Layer 6 of a small transformer language model trained on English Wikipedia (11 layers, counted from 0, width 128). Numbers have three digits each and are written without spaces.
In attention head 1, each number of a token's query is one row of weights dot the token's vector x. The head spreads its attention over the tokens so far by the softmax of query dot key.

Query weights of the head. A number n stands for (n - 500) times 0.0012.
q0: 538525638576473600479558670600545362536388572618395497477529592450614532371493612566360540414530636616666411604497534558614399441536467479409631535346741464509387566514629532427477522491587585537519562534442534611437452548644431394466449391463268540383456495580547308546443703568511356708584476407489565461486596467574646658547611489432608511487384737575508429432567397552500559494468
q1: 573455677490550632527579538439618442460482555502502438534479421481601538417570517470467495484620415675545362418568589575441515586517470555354512591502274419400431610532333515470487465422581524522473476466583646389632502508449308516417539439599460398495557544625500520348330634495629405534490564405443687436484617419498521599575577544515410591636531722536455552535469420535516465552410
q2: 464426317460548469538454504452545529409516459590462411449608590466476542591448525415469509496605569397321385475544476431653429317469505557386471532561479540575560562455444609503412632452394490449552599454644522509527620536442514450604596548472453451789410464451431516502605490577525714443595521544468426292488466483433419491493511527607441598489504575517400535493507566442483498545551
q3: 510464399439350491377473505523594559647537540663647417528445553454378415436419447653682489340385563537508642337472294349552641412582625543604375481393650567597588469363628390718491553538505491374657268439444551530329424422430533656596525548486449419467571467449486469350588385513590601488468506398522405551529475714500463503385620390560563449392585336513487506519577575575474411527470
q4: 493652495530552492434447391403699576521513560370515401438514455572359563535436349680658350446479516492369628398521664534472715529673526580489508497379555511605533636464596655581338427437502528437456520636315477472457490508515592633462487701503436510369540487325500427359583475552456513465418741548505458538583508593484599571581525479500467379517508428438473424544545381557607510548472
q5: 528583515654452500520531524566415510548431414451448460482579538483623464411573666432505554448582250620586372500298601581360393587479571461539498460542397495470529596473434634392534429510611559522443543552589551381628589500576291537413440448497597542519447522429450503552406651713394363526630517576445653517513533451533669419477493609500525536491430468473571334493441599394493502544387
q6: 486547410520430415728568360438686574505596572554639479553629322489366372601529579513505462430580497581498452490419500521349404479500583467641523349513435346634434703500365534431416516484605478465492371563545316482566402568505385576585466398621494431411468449424611442557572508527582516331472599538660634505511466398521463474329601578492425599449407482481537392510685570526532357449414
q7: 346388598431458417541307500437584483485599555478373557509620517450407541534423565502565658473436714394439605512611500523559530434540440447451410456331557573692390505507685525558518495505446526529483638363472392539414493356389505412569532455536540498593377585437388585459510450552473756575526503518530481488529408457428403583460432382482551462449545466493552587495543569418583727535621
q8: 566373318495554551510433601437487588581534375583487436491522485487605545508491516567520608477661380669412478404401481331438567550387605453519409562564469492587691503449416510537572407500570456483597337444581401431383492546417557522314600448574539384371561624470396676411431508547487534411269494425396549693421466522536478518391502495596627570474307576512568464464394338448531425587543
q9: 525518424481513303411437426489536600459497517451670490546610399652435372634582553530505463563555388474469505466351415374407470636474604563588517520517545473563558475587355530489583482434691615628634331482411544567495416427446374544493614491495301500553553421505495505573617418299532305427463483394487469579566500630686517495505571540404490415495473485582547618433559419668472457456513
q10: 394522480463660468416370468611477360466483515353451395566573420418370431491424653511495589585442566356505265400505323369650406531295524532457381685368447500651407414555488533448612533500435574412437622491534492580412617512392392488503579485534497473692555527417503483520484732349574581615605441571564482473541475428617334519628422448611546347374484427407482714434588510533492594545640
q11: 439450444360581302363391433553317528633455362589437416618527419586406522524423553343542463599488470403705557617593440509557332571497484500645486459405337535411494503578408393577524570658637509494497528448347480503528697672384594540724405442622516563528508437401485421733304528522589529451356380367456461634411436472188522591418368437428448593663511520540439556451578482357495475481554
q12: 425440408388393437512539467500422399305593372562599494575540464615520681602537339494506730531500526660428411675379584332483572599485693418458660459562431479531470573388480432264493683348633262603248429516653594431372454641399459625739425509539662457517581457628234607598403327464664420454427489607446479394440456459607560583418467379549376518515436655463363541575623641386532556644497
q13: 473562588581442554312488519509359573394357353366414626661561637514520437469470757438600576407297800500444465427607460546532597487540660600588338552391516546525672543693411574496618546704619514359526413514536509445676631503570500246544532521587528535490503548509510617459513462298558628530545478720510506275538341535480410529467592715580551276464522593494574386607503669484606607333800
q14: 674549629466352304497672605400526555432424492568626556568411520509430493481519592600628427447652593410563581500411421479395398503549480470548535454530582536553535397698433411322553461452536538520470500607632475373473480457540634564515530533308555422606422585468567515553645457537581435316538531383742573569524551622490451578528483657468467376595458684444515533577537498585567466528559
q15: 529582438556576604555463464511575497378437545486724386473641438495445475310358482605596437437474685473714427474484542385482290476478433500636340663439456426599511468555583523283427441368525628367448516262429421529410537464546526552492407455506550363525453325420515585527491723433704438537546608511723611483515345437500508523712483332678287554451523641423497500596578550518511652388617
q16: 489702359525462500447407432442712615452382443328537479376366423588401432510414450642511477528566507532583603461472556457485512567507573493522542451463277557605541517516520428557392410658487560548505315623443459448527398498558517567516549547401472479462475456436357552431566420405402622480507629539507493514355476510614567560362527435403514415359464570423531457528500428517597529451391
q17: 612589492477590483479426528570552510551377553495545380615645492558411500411563318383495706435408411470485378372410371433519651500480158513351552439529329214613526473416307337382437484528585506338482420461470425542492542561482471539436421418645423492514487393503516479417505537528563476411452747476398594510576524656516383706487533632481545466480487602534561492476462455449455477532561
q18: 400551398605615474448554390577468443648534506555596640485653589490538508347480472623495456639278474413585491563446436542515394531575543430613396475494427393552576531630659406212442537430516622511528455450645568525440401701372427447565567480394578568491471431609398466445564583647563335570426519405579353325408295540478455585655453589497533690440524423612601447472310392475631429656525
q19: 395597530564545623622422592506419341482438357473491536395643561529554512538511515548689565421398506315483355462547472448605304617603384462403541464542606315497503567560471509440428415386469423553440539427460395476649607378488360399448533670168429468484699363729488545525527500817649564491414476320476474619513527395315428509540469548528390620337616556629612357392447484594458568629580
q20: 502465343556658533624594472500560541473594421588516579406533386612511589486534606386518513505500475653505431665640614641463484274533593513352518568521545500388648535649445401599470659423535258561490661613602503607587495552536548533449510620543619575441440440592383437574563444460534529550450491471431432617411603551460392503370649440527523538645612305565640659403459512505419478497573
q21: 404571506516452512608622586423622327489408447486422432396577321505662557358428528455356461528609503562543448536485523318545455396441568424500586407575531469417584611480497595403509667713405356661436715518669467472424511444616429618378497734523318406563365467525537500594550425535536400532530443322588627535354523601486519591568636542683625571387408411287487398503506520472450537376503
q22: 370479518631388497634564569588622559377463430440512639486640401463604445427605646366409491347446623484774391527542684589546524296581500453340536425452348401236690610686637635510531530516591400559578516430574395497436467585565564234564632591631389550471665464559570278443668548595536555506526392467454494346279418562345503405393474428503402570497590601437420491467606470600497534553403
q23: 457567597516291577438730484385648613385497386703569487399682631494750676615543630510478588563516649386649355659387517550668450548443653298379611530516510314391327641510314490467490540434278479410662543444561551513555647715260319594692678491476310493454665474574624617472497549659602480524493422488490471641479563356463424575631466510548536358565526677591377557523483587320363503627426
q24: 505588450341735491611623367328461554577530391586611503564326386568424458561439413512595511432451578473550573375612476447497593479412545595443477526480646599560536477497549500497416547418511404567650435521418405532304463446469713436464627632548512611469242577446761515473483445578500526221411640601506558592494372762567489426421374379359649430481606494619417488413619474576503574398621
q25: 584540448437448527645577379440636543684301430401512544425495360441605514549373425523595505546435483532507377445399517583506589433451636477357544477530413449464464564579399470383371415466412482557509508517552518439495417641539337466509479483577634541470446387635375310439528475451424474473634361545592402484552406581486496507450533389502574457493466482487422500402430553491568575672431
q26: 583538582494695402454326525407548381461268497457411480479604604518378422451529710442627637683549539449461449554609443606565509610530673680745329483468477449843503485517491636419458518451467606455500356509284430538537554555679424482497535545518710654537458560404477561461506485336715473436562767473570517441540520506316453434550464520428563475400438494540481427483679571573587517516554
q27: 461454570503489508413485370507525469462404559379555673448534364651508546480524350604456513543601500386508669398588426522386548527434635629342709314537492503398428667550537492423467642458475449461426661497519567537361474519453556517418545536316546565608372518536594235570458545474484560511683267458546531667540562561457508490362462357370513578542533463386310543527555582508415581462450
q28: 446593430404433374426521535564488484494583540481549617464357527650445369480696573511581563583508514636550622459755546483347553688582641707486557503494643503637344545406386522429615480608408408444406724512373640481508448497473559360647414472351359639455473418568435472619522465471500458509441435441525545454559464551575683541413361470405385314643519632566524562492640563425461437409502
q29: 560479341392521514418455497423522743460457457559337558488346550425495543464550600589386608488549358560473437441526546455372521460645578545429618291484539428431351529456439588607470598541534436490479641505535543505467454541538439577447479669532576387531487567538365466478453417515534628473528582366582698505444484375563490428296525604476461612678374521564383708544449486421625557385349
q30: 578476665456555548378573584409431311423336446381592612497182570534649360478420497585409580674554654317506272568583563476497452639437726410585482443338467676454550384578471557493487537681580594635623516443402459599433637349346591430462578649584412636409393473347656585506380522497479500377506426372546590474359530609555624381506457404450372403523529512519357604334407432518494606391608
q31: 463462349563313503425477487431576334492458521457479457385551284488554479574478612606458508556473551517472485330458441399582538575518652555511383451414383509598469473457449500443621620568472323372336587486585440395487455432582631602516508369419407473349580484458514323415492560630278357520463473468576536677684443544666570404464495527665508461566508497712261549408623449538452505524459
q32: 589514673415760580404444544392603484457445577454521468498558424500529509456555479549516557536528408633341523389511502535512613467473365500343404514544276518394520622438368466454563372614546495415518388512606482398493525408552374626402449563486510427567502413468521605546412608389525512626542474515376551527606602382470515514479583530591548448470560550487441493567407481460411533393455
q33: 440524424345531353493401353410366597570535383329547568704364484613421503482372558572556460475561294550464761420550553148378633444555654556642436609473373612623566521446532500542613466514506573229469379393417526503407537400620583700477476463598783306518562517387403720600541417281513666543204634406638438490601449485569409507445332514447631464427540281379649593688563617449704410395637
q34: 555471536415509595446534498455527593538459439565517538384463436537382481623476375502530565480500627352521476489634594446642485588633549517475511436614629461551650489441572493493466446505381476483487517653354491471560469442426712451538632559525438546384585485494469511426507467481517466400453361543596413491507520611538534480621429511454358526461613485433473453414525388549403414655571
q35: 460440445422429588615534580649660460575406578476388562577472550606633479591622470476390503505508551523562387484443380683483565389606455610477684416675535562473471489460420411452478535375548413733731602494610419527568553562413391509531478643525494593468474383555678416441449621422276318525600542368454580461494628524478549489615549465581447545596432575678428478365564537604434521470367
q36: 556324628582391408599523401626530528476335558594667402410464424539367602600515436622485541328597343737482595306326519329533508503465509503470477584626521613569515604448453505567580420519460596426434378494312477487433411470490572622385503546489494484486548643459604521539419433422521524420360669442561528587444619546628508578425547442495688533461492393454477561458465445630418325520462
q37: 515516538597438463503357422371382598481622485532535338440520526446387398423274519573487431463344517607392571484495648440408451544580488510756388646503397568654474593492568503731424454719513552406398401472484623408490641534495508523570479530547617458587521604376415685540522497479545511486569521550497425380391288562519474452536457559441543455419672332581623421573425605318510505349529
q38: 564494184413431317405277529599407427488522537613728350508393558429418445563583539476549574579566559841532645418439565473393536328649457517581509587407491566461643585351573673583391473693446477474611380384372427380421586384474606450474518519577665441600442654482552455497494401448592411343319598494512391509363412412421399432470403431547518570567471408571443394470550348467520272365479
q39: 510603437437369374526555525507622321516457535472534490539588382495637392527658513526525469641614606317552368441430297585551406454425563515492577354490555511414510442635323414314557613360547531508617618426598520474457423426515408525508419536567463644539412392607529279596500639550456521278436547426534555561569587571482428556402488505551405576561336552490309466500632552595520468569451
q40: 456432468519563424667453440511460533458406645498440667453564696589634442523456488451418531651565460513438553588480467498353430579512588610472441442579524601434481485606482471411520427492628552561591672421409666582566342505680366429449505458512657559655514474606546595482486436551479527500659419487485569437397432500563521490488511382392550472443423562509590559420453605461600573367364
q41: 508297483492569582421597373450497626644332608628395653556554464520497633400418396572350658513397524482497475593455527654510431494495430553476554511614491446491481538509482337337527445328633426486517664503582595511623389656548509440539720363491413458642720406595552416488294564426472497635497471452665464417436387343497602477599630389667580424567556625563443613376275544607425516582372
q42: 598490478482467478465696622431600567664391450614554483470478482479500491383405533536500651491526576512552466458526458459483550461437568447510512443561538414572589505516305362372529490458538391374481543527663294476619586591389560426548547379429497486551518577535608498483547452638556702357380595489533505527543405600462398642577529488542528415489454696498415436547454451488496361526508
q43: 607579329585669645505540475448594536532417647671467484510424487550595530484574364604397571453572624554468577487486527429479490641629417668549344518544503494565621652407541490537465568410527606452448419421590530469485428443538435603282430519583559503375453513528482607405482646587374358617412675526403430543497586653631517531558635559567431444512472477469544563695452537748500416608435
q44: 500528339473481490681509503548345451316465397494525444414657608505604677382497466456572524537522422494444401436283239705689540551482589437510295320450462452606545283615385376275390516402477567503398446493525542453482386519747387415473503506372577494657521555582610491572463517497580320507424385577704542389586747500397598622393582472603448627503313522682438315646439469437672565486456
q45: 631502358426439434422583516468659502476627575447539603556483455573480419564509387458611511458551391456427497326449529561415563674585482464614527374539634341617466531393375532466502413522441545502549347468341358474561585408454547549484484443490294502405484440411472472466607498522426472439349693491469451570606615563530553505458526609527385468489419502630476383460579504502535436474500
q46: 450374652448523473447453563461729517419450525511567548367605481542554569410430449574365561295562609544516407731495556500566628413554434451444598639548652534370596511477446407588412511476685403486571518503549525602489388488444529461464672443523451436549563466699520511375503554440679561512548338307577603478506557500391622283497712559632492517582613665262516617406412467511447637528609
q47: 530544492525523511518463603379640413648581379580515533582594471547423333471530459544374485459523606564670478490500479461536569552481360527455665523543518357572549624452374417387460497321610465423624505551606463518601480455580392417478581330532341490538454390557652408436571595602508588329397509514479366463614446461477442375557654520466404470498429515658512667472421358726502490536491
q48: 497464517582528535535434600508617390534477500454443602393512497500535540569530486406497441498653583526353419527576446531598646700434579598483543517486506470515553533549453744414414369468505235516623568633534556533636492664443467387375588538497568459547482576540363503393527430524429388460418540401436397718506470266700345589712578412537386465505567685394390428489665540425258508509480
q49: 421413641466384662406643511505592514482412513541406696582665571629621477313424518572431692599609481435574393407672568623529340506443320666306427509630494565370483491748541320490509485416433433606541692491536463441675354466465536413420515476494334675535599512555365542565459607412591440506701517595590562537424497555425452398668598394564386569558474600679463428453307572449517368529553
q50: 543634506420559565349446441519399537699491461654634547568382656716318341342608405497386457609523546580534548442611320405405438678444591622488546827693604607542303452383634456529595592534511386594418462454503503521503555512439518472548688473494519433497472622425393547518606469410552350318422731579542548494491402603455559584697492497515465606470332462495461565491555535372627455455395
q51: 536512431420619478573359295552417462281491467474400580497390609560622569406478446700474398632577587506614360410489482410383539418509546351469465470527314529711434289533308494325506473556550478517559513519482584577390447466517572444681429421445535646395238567390753533441308449531615479556295483330527474635601318497491426573584500538432629529364575438606528644485334430401631539536542
q52: 593442430489555345509411572550638353438577417509660514441658458525491402664426532387483585490457494581547516636495605755420457402472341497431446514537538624399450529716524342365599690582546323643477550476624337284548689530477661491486497645399425429515325377531400430679474512500394344512540571492459500439555456393433683389559429535380526441535592594672615398570417383535589486338443
q53: 703525526503708647514397269487526536494402463663536570428544675561562638303451590511495382414575655515385374335611546418478654359463488587573547464472480374506305356405488650590541686609542452505405509479568576595505428503396511415543519492465424442497462555541449480681480375487464429488355519546576513400649441466573479368540606647419492443534657453462625571556229608523513434435433
q54: 514256475605480339660505439613674481520713194412261747459505452483453700666654455227557505513578377413622414766423337345399821540467674548469548431211773717349524600392760794391638595718667299686652574474605581662328476587379694547671446324286505534679339515577036594639343148240685831417495439500595382700332584103599472689305141647495505798431781446252495535431708353555615706397821
q55: 649602676518457529639379456531370724693632497557657552492568412433567547436421466263538431558543439691369473509522576584495399531564281468634452485263552443747411435479552564575414420494385412613476533564432464500387587640443552484479488249717507464497474614673481518427400520667533351423562507416574491494542580447272345380574367618453654393420432376464558537460324349497606431500636
q56: 419296459539238563550509575575383522362574381360438481584434445538378576470442693554485463491531533559476448349520793417593572548416653716510478550447652559514491576384390703517412665493598524479572347362433460632415469667531370361457381635503361420345470472472433434783253266431516538447703546662621271403510430579573440522433467478536456607432570506517629484604523423497730595372450
q57: 361386513386450492567439540565543531428366601619358524396522737477464689489586453408477428458427435413555426495637524503530626511557673523549402641490534540417566590383525586581530487483458301500461638495332419466515306484618508426442487531492269577424452523602566463382492592580314372497472515524479472460519618412426620598463512648443448393451568492421425376353503648426395455601465
q58: 469550516525422448600422567350403464333567500572513435363423763470492593596388510558548477573469535657428497518438441416417570697403635518446485560461647551565548387572527663474411384440429558606430430516558654451422580655587432331708420438658452602581552595378518403467394458502551384546437617531447458457287537554484552536547561539489474401439465510533515513568422566665578502646440
q59: 432500630763551419351580421534644433358596525478522486427500500473405354386505655471528408736345417574554438414236485494472463346595522467444475565542586434544547267647386590405559506506484616500475592694607475449525506547597471336423537479594248494470462402697730446565656675563542448607533494563500470442497571503474579450431411500412382489524448506552481546531412341454487567634589
q60: 581314449332554531590402562637400586290431482719534623542461539463606531654453465444497500529476433528548567427323622551467374440423518417481605356508511570480539562450579537497311562562571386365439583620465479668702450506529462626446572456497670482540477524537476591394428400551682522668480392485557354487545516599449314539430391442608566575465487484590520570425764469524430546500500
q61: 602574562376319482635475262428597574533593755445465465527574638538628742604553559415432546571488473448425379543556479701656564467628542559470259261645521570414520444430691546464409609531659403616512563512450404535593425491332374494337523524515494477450525382585471591363515509450799491494370523471488380576463474373465391609447536500428598562658463529540525453541371581606511514506544
q62: 503602573500514443500542445455559309465512430534477612399373481598578567400703442722514475528337680704462535486582536578549549397453484503476788592372422424462372454677376463360461509603432620508554636611430464408583358401486642455389554484491416655325660514553474431365429427406514386665305558505578508669445630412540481452613500469340406453688433457364546529457453567448602505661503
q63: 429402587583447509612433521262580651635614583484404622370480276408520505468411547386519467468462635555474533589444514646500395324397345529376546459376475327367401452448477519488491589517380524567519685491469425610666462393587441668505442593600551630752516421327508547734426462463511522572488488520427500388541436551567460592713578429448484487477420497472558584409434358483469660488520

Each question shows a short text with each token's key, already scaled and adjusted for position as the last token sees it. A number n stands for (n - 500) times 0.0013.

Then comes the last token's vector x. A number n stands for (n - 500) times 0.018.

0 " en": 539551514445545542508484515492487477524514432482380380454502466489487502536512530490490499509477482482494492488498508479509468517472517485470351506480482516466499500494469391442512473456497507
1 "ough": 518496488472540518525497517485492506493497397470371445435506482488527524502551519462493469456509498500488492488505529473506495476530553536455370535472455481531468499489491564445484432499515502
2 " to": 501516501487525528514508513478505511503521360474444447482547466524536500483563499524468458481525533510482473507517515499506466473487543503483409493508509529457506505471502472487523457483522514
3 " br": 475490503490546537539492506474478487522484348486389399447493474506478513498549578479462498470512533550505467501530552474501482541418481550486436550510513485454436504446542416459463471477453480
4 "ing": 486494494507542503517507499483476497501492360472353370458497488499533535483547526483468504490482492511512488496512519473493508511447500521484394542478513504530440494449488439504478466498495557
5 " the": 494498498505533511488503514460503493479490294506404414459517507512542519521552549470506506465468487502502480519503526508503485503475544469445364541476494535482435501472476475446477440468535534
x: 336438540595525231728557562617602593357800399536582535557567436624625800542310617419425323437385470637539392635646529526498746500412759356572496446371264829303505485538621380531591598458319434727342558511241451430458452706546569288480316563605408530476484409395402497445446520359373568608623247505482488550614555511497439567530463456306561738425610331573369484319673625333302492426639
Which two tokens does the last token look at most, in order? 5 " the", 4 "ing"

0 "t": 531523509477517511504494523493479472515507423482349367451516462494497515512529545479466493486468488494505494508488517494511486510463473484480375531495492508479497501482484424437483493460478518
1 "es": 528515517490508503492505505475493488527514374463421423458522462504508511512531533481459505510463513504519483506485504496495509496462487497487397538478516503489478499466453457441483441457490519
2 "que": 498501504496520494507506531488480482508500399447355416447529489502519506496533559438488506478463524505513482490482512508514509486471532484501382534496500507500453499463477478455461470458512509
3 ",": 503498515502497509501498504479485483496500362489370390465517504506518508504539531515487491495462511502489474484491512480544513488429511466490352554494490506493484501493472498438481489488533516
4 " which": 489493510520524503506500508479483498498500352503322439468493464504505511486535498486473492496500497505505492501501512503500491489469514513475374529493518475469477502480480506473486473500533502
5 " Sh": 496448481539509508500501505489480487527506469468433410461485449470509496514514529496534525522514476504501475525534527485495466511459480513470383496495537503485482500473503434462440465462472484
x: 595282566442433467506486301410493394483549663512691309641340592330335695554408668295353558419379355620394628596593424559414562187369711326548508437186389705502585404521595860811532526602290398784407546206344640549412501414421679186630414591614562381388485440360393345446510528499423545707466459391498589483522535439491306498324284339551488590272453256520179312360639643297604684453510
Which token does the last token look at most, and with what share of its attention? 3 ",", with about 40%

0 " Gr": 580547485455525539559483526489460452505503348473321437423501463490469499492495584454498503477479487485515473480483532488511479523452500520478323509514525533496479504451554430431478492475404493
1 "oup": 517516505489526480527514506486483469507516349433334470432522532542501481487546582417485493452471493507514465496510504506501504452478510591474343513500524487507466503433448463429513473446542500
2 "),": 497488499500479524489479545465464461471492200519299301453488569561534495493520530507473538531360505496490499488479511442548536377406522361553263523512444495488513501474474543432490530507532528
3 " found": 492509511503557535503488471520476490507481276458328415442492489457541512473531528436467446459437519511490468507490528445459511461431551465486342514512471503441476492503494510459464486509504555
4 "ed": 479504520510515522509497493497493486494510271449333368460507541476560530484553490462448502507470500506490498497524514447492521399429497438479313508486470511486505497503467605507495457536542582
5 " in": 487468483530511530487503502475495490490523314497404397466525475477543496546560514478482499552483488498509474513524519476502484429467527464449306499480516552451487507501409500459466490494559532
x: 297452382528615239660482453625544435550693389642541491482451595399638529382558471256422280459359394512336590618731584583423507440417577488410527489299469566331368509525516692305535564541502383654414445459431571333398473703389631479649509523572592377567521374564566577596571598515435635506500323596510577347610755430397385675404582369422544620450672252564351460318629596296306659490609
Which token does the last token look at most? 2 "),"

0 "\n": 516526495486496528502477524427474472521486256502327337464494517519513514511541518501485499477461490498501496504493509471554534453433483397525327545499460510472507501466481497463509500505506508
1 "A": 510514498474515527532489499456475474496497357467419421463505508520539515515521527477526519449453513504521481516484541478516479465477519506492363519494472533505497503503512439418462502491466495
2 "m": 495525485491516523533496517496456497491515408468440502465464504476471493498518546497521576435458518523492463517531533487510503417484478601488365518487475518500492502458488496494450452486453489
3 "ong": 488497512519517503525505486487490474500503357437391472469544506481552505487541512443491504477463492513488467492506524500484505404457523501470371487514473530495473502444464459466499513493481522
4 " the": 495502508505525512486503488470501504493507313502439456480506499492529527515561520480505474442457480498500490504526505477491484434468548473451375530496440534481444501471455479453518452469524532
5 " G": 484429498554491506513497507473478493523513445471510430471516447487526490523508541510535523495446439502499440531563540437499454447491508533467386508504534530484489499436533455432433506454468495
x: 348256361606683431593538320367534603646587685491739316554556478527338464469345551279575267475382276603357513287601739642461615276534722396539384526152532520328620505526706812587588581550236548587358251508543566248518502409415535325441491557723559395468392500358482315345553514360395383756515467341552510533539602286515596593507265404460561429389471455584299407354693825266549524577448
Which token does the last token look at most? 0 "\n"

0 "T": 533518502465519525510490523476475468522509361459360394433499478527522508516528538487476522521460475489499486507494512490510484493468493478490362511503481509504517501483485423431481499469469490
1 "r": 565541505467529527513494512497478475501504360489397439471505464531509501500537543477469508488453540506506486508507506482481487503436504553456393508504496486482473499497484441443494461432452517
2 "ish": 499500491495524505510506513477497487521509448442431479465511462478539506478543548440516496498472545504541471508512517486487498538475487530474402506499540496527443499508467431433476453410495505
3 "'": 490503500501520507503500527477483484487509404463362407458527561523512510509529557509518501495474503503490490523498520484537494477482560475465322497517475512516509499484489443448501464456485542
4 " For": 469482517534507501530506510523482488503518454456397485462522466493497507500523528460491495466449475508480464521537527493486479461493494565491364483506510538497487497507475411475506494463489520
5 "b": 489472480523486493506503506507498491506489436478455497486530518496492491507518543506513507449463441497481452558538553452492477478443502574441411487499523508507468504479504428472490466423463524
x: 546394444630397425491472459460469499282640437602741397312560575559412508528292446432562356510426381652481651508725545441463478314479759397532322533290346766501342605395619593565622591636350452491556276500297553439400583612431485432500443383607530464242264651295589652584478317402778619540457510350481366486526488473485487630393378559254682616329467335512501369403556653326456462441445
Which token does the last token look at most? 5 "b"

0 "r": 538549492476520516525511537469472450510501304467292363429487468519476497468538624450482545471506481482503479490503512513526513513441495525496338504493513503467476504477484390421526452452482518
1 "ne": 527533512483534474522521540465487490503502393435379407451511473515495493492549597435496521506462525513551478490506523519499525481496499496477305514481545495452422503436454431446510440394516535
2 ",": 529516516490497508510494506474484473493498301484329326427517511520521518512565556503485491501463498504466470481490513473549513474423525418502314568485487512503483503486455458420488486477551544
3 " who": 491503503514525487520502556468487506480518343495274425469490490492529511526545529490470500498469504504504482504479545510508476477470517538460313528484520465452441504473455505447477474459530495
4 " d": 445427495516511515524487506518475496513502537477368409412492438451494514523462578531527494549463463546549459559486533479509428552474503537478340491496497515447446496440488410468462503456441481
5 "ied": 505510527513510493494501515507490537477502327497307342465491606482559523487572501498429476488484504502503478505517518477524516426529478464483315510491454480575507495537519594494536526550492562
x: 440303531448568383604546483280450392464569432519422565450599479540647499567390460531492394539351412373416509541530496552432442229438558473401696314306456453427049393472648601460539682462724349607278541551185655515546471492496503271586512513519645443459308546341512579636288435382559522555485425404507636452662627425522328591522417479476512692512586536394453325480440685543386725498567
Which two tokens does the last token look at most, in order? 2 ",", 5 "ied"

0 " |": 546523462484491525490495555442434448497485138493214230415492481527497516473560518520466548507437481498484494484488516500586549357395488318560213528500450491459479499462482518413455524507541506
1 " F": 553606532441541548575483522415431462512507308467263354420498443482527491530477582499522539544385544498495433515483538475510450394454516483485240507499525527509454502414482356394413558444449477
2 "ree": 535528490478555522529509516462455493455479252406367480432546489591532545472490528382505461421398578522477443523541559465482483447443533505478251507504513510523447493459437398394533424454517532
3 " |": 461491511482521530500497513421456469482474124463315257407527547552502506495585528499522556452411553517412465498529514460581525370378516358533233559522473502470450497491505496408488506500549525
4 "\n": 467471526516466524449501544342469481484469026521265262470517546527583527487565478491451495434370490511466463473540488446635524298363513254542224521497462486473453498447501507395497512499539537
5 "|": 512494518512506479496499506401486482502510091502254287463514493537520511492560559523474542492438478493500498497516464494600484281383499341526222525499430516417492500465510525396518533478581531
x: 505352369580502353618537522505450547425704571594540622712560595377562606456356397553383390394387443599294429463569360463409634680515640537586378462259381609212398444423553624310543665399500458574539697485272565395585513531451628252551339532640385413436597469406637564543523797468394422586424486485437446439592676489533458498611567720471481546465576302622208480341671591364294566551735
Which two tokens does the last token look at most, in order? 5 "|", 0 " |"

0 " S": 540541498466534546533489504459468466524516412479376395447477431496472501516497520516518515506483485488515484504491517487526489522480482504475335511493488545478494502470505431430493490469441495
1 "C": 516532492479503503543502519456479473517509404457375414477551476553538496521547518479531487525505510502517479502498515503553493504457514551464356500502518511541502500482496465444483498445486507
2 "O": 496498486494512506519510529490479483503511339442325417460507509532517490492543546454534540497438503509518482524520522511548506483499555552493359513499460503503486495454481472467555502472492512
3 " D": 459502507498530518527492515475478500513518484462426429442509445494510499520500569492525521533431514540532441524508528489516453516483495476466339526505518516500485499448522422451443507458452507
4 "ave": 479483499505527488511510509474506502501509408433412478467520469501477499535534585473497533496464488504504473504513512495493493487505525527456384535500502500495460502473464485464510476442491494
5 " M": 497447481521488502510496501481469498509503451471465485459516463520478481520530565503533524508495463493483461538532549503519451485505495563481361495517522556493462499433542457472457473447424510
x: 479313457476549558574579345368570433274706692559568369575461513515457661555511584420590439498291424581442491475722602480409621333524725565517503567203504317467448400440673667747581599570413364495354499557239534308332626361501538450422449609677647479594506552483454542490436318527408519715421672546590514441382365316385437577624415345344574499469254283536340224356492416216430617444335
Which two tokens does the last token look at most, in order? 2 "O", 3 " D"

0 "\n": 516526495486496528502477524427474472521486255502327336464494517519513515511541518501485499477461490498501496504493509471554534453433483396525327545499459510472507501466481497463509500505506508
1 "|": 509508491488498512477494531435471474509500277492362365469503485521507504501532538512487532492459517506492493502517488490561505378429490386523325517499458509447492500475504501429510515487533515
2 " S": 495526501477535556524477478457466473523504410480385415466474413476476505522476534533538538495474545524521465524531531442516474476484491507489367534489470532463507501465524482434485488482426484
3 "C": 482499491497498510526495499441480479512500370459376402484554473552544505529550517476543493513510514523487472497514529483572479459454521546469365510503499508548523500484504497446486496463504492
4 "O": 501490485502491496506507513487484487499505321446307412468507515529520495494534538450541543493446496498486487522531528511564504457496567574485364512498441504507495495458478489485571505484501508
5 " D": 504434481539497512510495511478478503513516512466429450446514438494508501528482566493542513526438455503519455536524539467514441502487500494460346520508505519495485498439526437445442506457440503
x: 487361378539535438756487347507420386574636747456636225509495549616324449509471715491491420507350530556322396498428779494506468401476749288464536487306363382394515318465633830742515731525350434574422535461346598291379448406388567483574372700599588468448522368580541180551392435428352384544466540408648585423625548150411424533571222434434623492356386439447223141441460770226491709515536
Which two tokens does the last token look at most, in order? 1 "|", 0 "\n"

0 " in": 521524500477513524513492506472493473504520325483357372452518505494526521545519522505496479543468496492495476504479515480522482487456522496471291503483497562461512509488427457460492484484528504
1 " st": 545561541453541533560476504503482466513508439506412377455566404486504527518485530494506443530576550509543478495487540467512448513463476536458364522490561526448502504495540356394441528470484511
2 "age": 510516508494516467542510515477493486499500354432420397430548489541534513525534571448482481495495513505485481495478512501504495537448497491466370534502537521476480497437454406460518446488511551
3 " pro": 466486489517515537514498531511463491502508389445447404442573517510479505533497538503484536476471494544533449554533555500513457552477522472502298467481530554446458499489512413468476457502460479
4 "duct": 465462503522536482524505521513511477519494375429340515472541533500515502508515564420500497438486486514510476531485540526504490468475526565457359521484489503453444504427461478486480452462520515
5 "ions": 488494478522499519498502499468496489527525345468371428447493494537489490498523543484432522517445491495500497510506502499503505439474500504460334546469489491461480501457442472429506439504505513
x: 229314556481442385651480489670470420355378631526518588657407588520560571435566536675552514418471250393469561456581564600374376305604639420572603422472406450224263568567720624525390565563539411477512571476385736337450443296510467474527457635593433385527534565583534541563451486432438465457589202595580597330481729513442483468542429279493643650522637404508436468334532707095286739496568
Which token does the last token look at most? 0 " in"